Layer 5 of a small transformer language model trained on English Wikipedia (13 layers, counted from 0, width 128).
A neuron adds its activation times its output weights to the MLP's output. To switch it off is to set its activation to zero at one token and run the rest of the model.
A neuron's activation on a vector x is GELU(weights . x + bias), where the dot is the dot product.

Input weights of the MLP neurons that the questions are about. A number n stands for (n - 500) times 0.0012.
n20 (bias 0.004): 658,517,641,160,325,439,606,674,539,518,615,320,541,523,479,649,552,385,539,345,568,518,556,402,397,262,332,230,572,398,737,436,491,440,686,470,490,471,650,286,586,486,492,669,615,404,757,585,483,395,311,648,395,87,623,480,628,580,354,770,380,478,394,421,634,194,244,514,337,697,606,572,361,674,398,307,403,616,448,638,440,701,432,478,359,445,496,630,565,403,744,456,440,602,491,638,838,522,574,482,400,582,337,847,453,666,625,23,249,492,487,611,585,684,661,684,539,460,421,228,268,509,486,523,585,725,630,530
n46 (bias -0.028): 500,464,224,323,645,309,450,815,161,461,561,419,559,426,683,167,726,553,592,246,572,562,585,232,217,355,423,605,428,382,332,574,770,148,523,281,536,458,264,272,490,427,616,611,751,687,457,607,482,570,491,717,275,356,228,402,265,496,440,351,469,321,657,486,629,407,285,324,355,529,586,568,442,474,450,293,783,516,486,552,470,641,828,659,368,323,277,407,699,392,930,396,677,344,505,564,649,663,653,533,576,791,392,532,532,626,676,650,808,594,533,714,473,674,527,593,727,590,566,628,352,495,520,485,477,333,362,584
n49 (bias -0.020): 354,492,705,762,316,344,479,698,584,478,724,435,621,341,488,469,504,564,487,106,521,591,564,429,198,605,656,67,614,424,347,558,573,734,547,621,181,353,604,374,367,407,369,601,781,521,562,428,373,427,661,586,414,517,491,575,496,623,500,491,654,612,702,367,703,446,279,581,336,460,438,712,401,571,477,588,319,401,419,621,414,282,616,624,560,257,383,466,518,710,500,379,770,471,806,356,249,644,398,730,504,618,560,542,420,410,574,509,616,492,765,439,546,508,343,720,377,448,285,775,504,363,532,450,617,479,473,143
n159 (bias -0.084): 278,573,467,388,315,688,170,263,383,474,570,462,224,134,372,660,938,608,598,506,374,271,272,733,582,532,783,500,607,458,461,353,516,764,604,656,750,345,162,578,515,629,443,530,404,420,366,434,658,126,589,611,390,455,645,570,516,486,461,464,557,394,699,370,900,323,490,720,578,495,218,490,423,489,675,325,538,627,260,510,405,386,568,660,439,647,414,673,426,654,608,742,747,834,631,595,433,541,654,363,567,850,420,608,564,117,297,425,422,175,475,424,891,246,761,442,336,758,470,547,286,470,383,484,510,510,516,515
n190 (bias -0.081): 686,606,849,495,876,357,597,741,309,265,581,886,272,349,704,230,458,518,687,175,298,481,596,523,383,621,372,379,549,349,583,779,353,324,312,532,278,468,610,596,417,412,441,669,543,262,256,559,833,481,750,480,390,491,590,566,579,605,458,451,509,490,225,357,406,550,450,331,539,455,680,505,628,621,397,700,368,401,761,746,370,406,625,386,246,450,457,547,192,377,525,390,350,310,560,590,256,529,283,866,713,401,356,514,262,258,466,505,535,559,698,471,670,412,578,770,448,534,710,510,650,424,551,854,726,608,369,519
n213 (bias -0.019): 606,527,37,593,564,436,319,474,255,508,340,461,943,315,443,783,469,593,344,262,565,609,513,411,366,728,466,669,812,430,492,720,610,422,324,284,438,320,632,423,680,426,598,445,640,433,337,409,462,369,388,421,512,563,305,657,508,530,609,533,444,356,617,420,504,413,272,566,344,409,427,527,443,386,817,545,233,619,647,464,441,653,542,532,380,554,504,642,542,565,664,612,433,367,571,529,631,557,413,331,492,527,552,469,531,559,484,585,496,591,569,661,465,446,373,492,472,684,520,299,771,377,293,732,442,473,546,555
n297 (bias -0.032): 190,385,617,385,605,828,332,314,714,622,202,431,471,650,227,618,141,633,482,436,403,551,621,390,402,670,574,408,537,594,540,638,373,496,604,553,318,682,270,404,495,538,678,576,380,400,706,384,439,336,393,457,340,319,372,410,847,719,652,92,500,509,438,491,639,476,421,848,505,557,447,620,347,545,652,715,334,206,318,699,538,519,478,587,656,529,574,830,587,412,556,367,486,429,270,490,481,677,382,495,682,522,546,580,648,486,750,802,372,465,523,528,769,358,540,830,292,445,399,620,760,509,330,587,411,252,447,441
n303 (bias -0.009): 763,341,678,655,379,486,534,533,335,282,470,509,838,858,623,174,551,589,594,403,454,293,711,588,527,500,612,647,496,508,496,581,555,411,214,382,524,701,378,560,366,415,430,628,483,673,500,256,479,539,391,769,591,582,608,475,518,712,462,812,345,574,287,496,577,468,430,124,455,464,290,483,529,404,558,584,367,97,560,412,441,689,853,517,273,514,308,680,307,546,357,539,346,726,668,527,660,381,436,544,393,641,282,691,610,746,614,412,491,690,412,535,416,475,638,382,534,605,439,445,438,574,371,454,635,278,532,281
n353 (bias 0.011): 309,557,305,614,247,636,469,421,672,546,427,246,528,916,504,644,762,648,380,766,592,408,390,478,744,452,348,418,491,559,631,618,510,733,674,351,204,725,536,483,584,477,556,509,368,401,273,425,617,446,445,524,636,675,563,123,486,595,438,124,411,400,779,609,229,524,431,566,374,656,553,579,457,530,585,958,517,422,860,468,567,711,185,595,632,519,340,531,227,240,318,546,410,289,315,405,444,436,545,582,526,518,446,469,712,298,408,529,359,578,353,312,552,500,513,604,522,377,373,680,463,482,879,620,329,504,614,589

Output weights of the MLP neurons that the questions are about. A number n stands for (n - 500) times 0.00046.
n20: 394,746,617,662,559,286,565,415,427,244,634,519,385,387,745,511,489,507,372,690,586,485,348,419,389,532,423,252,435,428,823,496,758,545,507,519,148,410,571,442,533,637,573,466,660,514,246,432,249,670,583,731,604,471,642,471,554,645,455,465,440,533,685,455,307,606,771,460,511,618,580,424,566,276,598,553,603,431,489,434,609,598,428,561,307,586,656,340,569,542,543,508,482,640,355,526,733,240,452,489,485,530,596,512,472,371,408,566,371,320,467,650,326,445,342,452,600,462,636,500,615,410,424,590,357,529,385,419
n46: 159,246,227,578,594,668,698,406,603,356,381,432,254,651,599,794,380,455,335,554,474,593,615,794,410,403,337,694,671,397,576,387,555,381,455,597,638,521,410,340,747,578,508,643,812,508,397,603,425,608,548,331,638,227,564,746,408,699,543,621,423,694,556,551,382,251,471,500,487,478,191,478,432,476,508,240,492,579,334,385,754,482,492,542,426,471,521,423,416,516,657,698,525,586,193,334,444,473,410,261,504,387,293,500,504,674,460,462,416,694,337,224,520,625,636,538,513,799,469,393,704,665,526,603,461,533,723,429
n49: 447,732,691,441,657,535,437,489,362,596,351,584,382,717,467,602,351,482,104,560,319,594,290,436,441,565,524,426,496,532,596,238,657,536,556,381,568,526,456,591,416,297,676,313,435,630,445,559,567,741,668,394,525,534,488,493,444,674,400,420,420,417,492,515,455,776,547,432,435,582,550,442,545,677,536,504,511,288,340,591,783,552,663,475,364,515,635,538,466,475,653,558,331,728,237,328,824,628,468,546,366,702,441,544,461,621,511,489,543,335,583,488,382,552,685,409,643,415,521,275,523,323,512,548,523,438,119,532
n159: 400,304,614,823,588,797,568,533,284,538,614,575,321,371,449,282,447,424,500,629,270,227,386,552,441,642,613,237,428,561,739,241,519,753,547,627,344,403,343,231,746,518,488,469,588,858,196,419,676,536,281,795,429,478,601,423,183,524,677,408,566,322,473,646,328,738,554,491,390,612,476,692,509,533,657,688,491,280,710,459,353,629,551,223,460,445,504,417,427,700,491,340,462,605,627,535,413,262,787,368,504,446,505,472,667,439,529,674,656,491,349,522,467,642,547,439,386,643,504,386,631,288,563,523,415,437,657,541
n190: 422,208,576,460,524,584,687,420,561,530,523,560,523,425,603,487,500,496,651,829,589,248,978,678,679,592,462,460,510,358,228,608,228,353,406,630,558,281,524,555,124,638,535,443,542,405,664,383,809,476,273,404,681,454,612,659,301,555,430,495,551,670,453,705,372,610,614,610,514,267,585,637,702,434,386,681,642,424,371,514,437,764,801,571,467,357,441,477,409,425,192,650,223,671,389,296,658,156,573,523,467,524,538,252,384,574,500,168,522,275,404,519,244,750,599,390,707,368,351,348,528,433,642,559,731,718,352,437
n213: 516,395,266,322,521,706,583,550,338,456,604,271,365,520,547,584,480,262,793,319,484,745,684,338,558,591,450,527,294,607,559,652,556,664,686,417,379,427,251,599,508,263,530,529,668,387,249,461,559,435,524,536,401,575,576,473,570,474,560,374,440,433,744,407,449,694,469,540,568,594,660,410,849,296,730,454,433,252,548,542,517,551,593,526,410,673,500,428,288,489,218,557,492,658,532,320,500,370,493,448,568,618,438,361,634,329,344,361,403,504,602,363,534,590,287,734,637,504,562,512,428,624,626,248,626,677,608,782
n297: 588,578,315,649,446,427,328,313,351,421,415,397,398,612,661,639,517,394,422,575,509,521,568,487,459,557,496,780,807,532,286,225,264,615,533,376,349,364,775,644,496,461,496,826,534,293,481,442,396,617,422,496,689,462,697,563,638,569,169,370,474,817,222,397,391,656,744,610,628,583,459,621,538,584,617,496,589,551,496,469,424,671,603,537,722,246,458,363,404,593,478,530,541,476,534,432,547,384,311,389,384,795,324,442,627,348,298,322,540,788,416,358,524,596,446,534,597,409,730,352,551,356,504,652,62,623,591,314
n303: 479,187,559,386,562,517,465,420,403,123,580,648,458,372,533,512,559,532,624,591,551,508,546,338,317,712,295,594,621,395,584,371,386,637,386,723,434,707,660,465,437,225,263,573,567,565,407,565,504,329,393,691,468,616,542,516,829,514,479,504,677,571,586,627,607,375,368,496,682,573,677,350,308,452,544,721,558,665,387,544,592,761,704,559,393,431,385,449,149,460,420,449,484,527,395,437,403,491,504,614,344,487,622,716,765,742,456,379,732,500,401,640,181,327,496,362,622,692,331,321,705,427,676,181,432,411,516,592
n353: 507,556,688,483,405,458,335,315,325,402,646,486,403,518,429,470,441,613,722,432,591,685,368,558,527,234,547,403,418,734,384,522,474,471,470,561,670,627,478,462,587,390,480,419,326,493,515,530,514,500,500,431,500,558,538,422,676,331,549,668,576,521,458,350,504,531,321,644,601,397,702,482,579,497,454,427,586,877,262,486,525,361,383,353,539,720,486,490,378,263,398,419,447,567,379,639,573,558,529,625,632,535,711,485,365,603,576,438,455,291,514,598,523,673,611,486,244,405,538,567,645,420,373,376,627,517,668,284

Each question names a token from some text and the token that comes next. It shows the vector x that enters the MLP there. A number n stands for (n - 500) times 0.0081.

Then comes g, the gradient of the next token's log-probability with respect to the MLP's output, scaled to length 1. A neuron's effect is roughly proportional to its activation times (output weights . g). A number n stands for (n - 500) times 0.00068.

"re", then "ed,"
x: 244,365,254,586,585,330,624,588,215,242,619,289,416,488,483,413,292,594,314,909,372,652,455,490,704,409,772,278,373,533,255,402,716,625,836,771,244,446,423,510,505,470,562,521,346,440,605,579,564,346,412,540,413,685,518,805,736,416,240,672,497,270,300,587,337,465,840,611,754,493,640,426,637,627,553,469,506,394,601,539,381,653,400,421,422,731,504,656,278,573,472,454,551,444,458,557,349,674,318,266,546,612,571,357,405,506,434,312,818,567,519,416,388,511,717,512,558,655,487,556,482,510,471,538,443,429,454,570
g: 350,452,471,706,446,340,536,393,582,430,544,451,356,461,298,598,588,335,333,363,659,504,530,429,543,608,655,360,473,469,597,721,516,586,557,312,448,483,380,575,659,418,522,590,421,527,452,286,701,456,474,618,324,450,693,675,468,422,553,579,266,456,568,497,369,676,523,474,377,206,615,668,566,610,809,521,649,643,613,649,346,596,592,710,519,337,687,588,667,669,363,378,312,411,718,522,349,306,425,190,412,269,607,386,395,464,517,261,610,586,520,648,451,629,252,567,598,792,642,386,570,488,496,489,488,350,399,565
Which neuron, switched off, lowers the next token's probability most? n159

"est", then " that"
x: 292,407,157,485,586,311,568,725,129,398,586,305,439,384,505,461,393,401,390,878,415,713,586,425,598,188,737,272,427,556,419,532,711,647,746,624,87,308,553,696,415,502,555,554,484,416,570,760,338,537,484,603,461,552,504,828,697,448,242,696,405,408,415,618,327,432,630,753,737,546,729,349,624,678,410,429,568,369,633,499,369,553,375,374,480,653,426,538,503,487,399,398,543,353,586,626,468,694,295,248,514,509,695,385,325,475,494,480,631,548,567,426,679,664,624,536,675,553,469,533,324,487,474,576,405,365,392,629
g: 227,440,399,667,331,663,497,331,541,741,666,440,440,657,395,369,363,500,645,592,465,531,660,593,422,603,434,404,298,620,576,442,559,531,448,491,588,742,435,223,667,604,288,440,485,422,575,617,513,385,596,621,537,559,599,565,485,575,655,59,727,418,509,577,422,398,490,260,486,274,380,500,623,564,312,305,334,665,437,303,452,561,689,439,439,317,609,577,627,638,770,511,478,509,508,628,656,532,254,519,515,448,630,621,533,377,520,575,490,525,383,707,475,625,546,492,737,295,588,550,594,401,409,335,383,537,554,239
Which neuron, switched off, lowers the next token's probability most? n46

"ist", then " of"
x: 330,310,168,479,604,288,414,623,85,351,503,138,592,568,506,526,326,430,407,750,410,711,666,414,575,408,818,340,509,611,433,318,752,664,753,807,107,339,434,682,452,450,428,375,528,458,573,604,404,539,559,568,427,559,511,781,700,452,458,667,600,518,383,696,323,509,631,660,775,490,669,365,449,746,521,479,548,264,572,549,469,619,467,411,381,755,484,490,450,478,437,502,462,419,549,524,405,714,166,557,549,372,584,468,228,586,492,414,665,502,586,482,598,713,577,437,600,659,447,509,232,417,401,511,408,475,416,585
g: 437,433,568,493,696,696,349,480,691,582,272,422,477,614,485,766,466,663,346,365,163,557,631,650,707,547,553,562,540,428,520,828,240,381,432,582,475,422,403,646,371,605,560,474,526,445,454,501,406,793,399,383,396,363,635,425,538,599,549,549,437,537,289,388,326,366,470,357,590,530,510,476,559,325,559,435,389,644,561,361,337,248,499,290,414,576,406,574,573,433,460,405,831,299,534,353,366,508,302,517,548,491,462,846,524,358,456,578,614,458,713,780,616,459,609,576,570,473,501,509,424,759,599,476,612,624,415,376
Which neuron, switched off, raises the next token's probability most? n49

" F", then "ine"
x: 309,473,193,468,625,482,690,603,148,262,463,207,658,462,557,593,454,530,405,870,599,656,677,408,628,162,839,405,359,371,234,377,677,720,809,687,208,276,546,588,294,455,596,500,422,431,440,447,554,666,518,610,474,554,380,890,557,384,424,596,522,438,422,658,390,513,700,745,699,524,717,510,564,669,463,339,616,323,553,443,386,697,432,495,457,680,475,463,428,368,466,481,486,501,421,680,477,535,280,362,535,599,590,422,300,504,482,338,572,542,486,510,450,651,668,523,561,706,320,582,372,376,488,363,445,327,465,507
g: 512,264,223,557,397,664,384,534,453,469,358,618,358,443,422,513,470,555,558,594,496,198,582,679,487,502,528,630,465,427,635,414,642,481,365,634,612,699,549,519,590,210,418,606,487,639,500,507,394,408,761,328,881,608,567,580,659,524,693,496,426,432,270,718,653,534,414,588,702,590,496,607,502,533,388,469,418,390,439,518,423,609,536,507,406,627,382,424,551,401,580,634,499,374,376,603,426,583,603,386,262,415,603,484,499,237,462,862,543,450,393,587,472,489,421,582,572,469,343,671,547,156,117,534,562,684,439,385
Which neuron, switched off, lowers the next token's probability most? n46

" inv", then "ol"
x: 238,586,377,546,544,318,643,600,169,410,420,62,510,469,524,552,397,840,412,816,492,686,493,566,690,391,654,342,291,634,220,387,683,756,723,684,278,411,645,689,449,428,366,525,502,490,452,288,321,616,534,502,443,655,563,805,589,544,435,588,623,508,358,649,484,507,737,662,567,650,660,463,623,626,460,331,416,217,573,659,510,463,553,327,358,757,658,606,367,442,457,384,514,411,618,754,345,639,337,517,487,511,543,372,420,474,395,343,727,635,553,291,342,492,664,473,606,628,310,509,580,442,348,361,330,330,433,569
g: 540,538,506,660,468,730,454,474,501,387,456,409,415,505,784,494,507,629,451,187,507,553,601,422,496,386,578,544,457,479,581,624,459,537,729,445,313,533,448,596,340,665,484,455,461,596,491,304,546,340,434,419,617,688,596,628,459,509,743,251,619,796,384,592,364,162,473,449,423,401,594,446,723,353,483,748,736,658,757,712,620,533,443,590,604,479,644,366,510,584,263,446,447,426,528,451,481,450,437,603,397,425,297,588,276,530,402,691,333,544,700,369,627,637,458,404,330,544,532,342,348,317,427,680,333,537,222,520
Which neuron, switched off, raises the next token's probability most? n49

".7", then "6"
x: 349,599,115,426,624,427,556,549,120,290,414,204,542,498,410,393,316,458,324,766,601,639,617,343,697,226,710,336,528,614,415,418,635,723,726,665,156,365,504,598,377,544,596,582,438,395,614,396,471,527,320,643,426,603,492,835,609,360,346,868,558,533,308,531,284,552,623,633,713,522,727,462,564,671,648,389,558,291,476,526,341,702,656,447,277,721,535,546,319,455,413,492,488,393,583,667,558,601,321,342,464,506,766,398,520,662,498,252,620,477,541,473,391,614,832,461,483,595,387,432,441,503,414,557,471,525,472,582
g: 649,702,478,529,539,490,501,412,457,563,655,477,339,357,637,446,594,476,615,312,247,611,646,507,437,378,228,453,529,494,645,370,551,574,525,841,705,471,676,404,556,658,339,562,556,548,480,531,709,425,418,271,560,500,383,421,378,441,535,495,439,352,891,449,552,495,404,715,397,489,462,536,460,621,758,268,359,250,745,655,339,591,495,641,352,480,327,706,476,332,469,536,355,307,777,615,622,313,715,583,398,594,550,470,643,574,611,305,374,476,495,304,448,464,351,474,586,578,522,639,526,375,564,344,379,400,422,526
Which neuron, switched off, lowers the next token's probability most? n213

" government", then "."
x: 205,459,212,608,629,283,496,579,148,447,431,177,533,409,438,453,309,450,343,852,593,631,594,338,626,457,784,389,390,735,314,466,653,620,656,597,220,478,623,639,448,316,469,535,391,423,542,567,445,585,495,487,431,669,663,970,651,429,521,644,580,650,358,548,290,543,679,574,704,472,563,473,471,583,432,407,465,313,649,504,434,575,396,434,412,748,498,569,323,447,434,452,507,388,555,584,469,587,136,414,591,502,617,397,430,535,344,344,725,526,529,498,389,563,807,576,640,600,345,648,605,346,510,404,570,344,442,607
g: 577,541,352,453,340,654,485,620,461,468,360,417,468,351,540,603,571,438,421,520,395,344,562,198,701,636,513,562,343,698,493,747,572,465,570,449,369,460,462,526,530,319,691,616,393,603,549,428,573,324,602,512,315,465,253,613,732,313,486,399,547,410,597,564,487,557,377,354,584,253,825,560,656,477,560,484,545,364,581,512,388,520,523,772,412,452,592,643,227,644,812,468,381,402,462,540,414,406,283,424,371,446,528,584,617,226,496,617,470,771,489,655,486,823,143,488,521,517,417,483,475,575,425,674,410,619,609,585
Which neuron, switched off, lowers the next token's probability most? n213

"ic", then " and"
x: 382,286,133,577,601,283,523,695,180,297,438,217,536,537,526,502,341,370,482,817,543,674,692,379,544,381,772,349,390,538,358,403,798,598,717,750,133,338,552,667,427,390,432,568,409,435,511,489,472,509,404,459,411,549,623,809,736,440,470,722,543,511,391,773,422,461,703,603,821,534,422,277,596,553,577,498,488,209,542,556,411,657,514,402,511,702,511,550,389,524,378,449,540,341,499,605,398,592,207,441,465,465,745,293,501,724,461,325,636,558,586,495,404,660,765,421,589,678,464,490,369,532,377,398,387,486,500,535
g: 501,317,391,529,533,511,723,518,431,471,282,339,593,569,477,569,540,319,282,540,730,452,377,386,413,621,449,568,329,534,623,479,496,540,167,406,502,588,754,581,509,403,679,587,209,445,428,752,515,378,534,604,749,566,616,504,512,523,393,458,440,633,452,528,428,664,434,419,580,734,571,345,435,500,836,555,382,523,504,580,467,712,425,492,347,399,641,903,566,392,551,433,445,518,247,543,484,736,520,300,661,375,516,587,373,437,370,615,393,759,580,569,478,321,347,583,453,641,442,450,425,613,406,348,400,333,725,344
Which neuron, switched off, lowers the next token's probability most? n303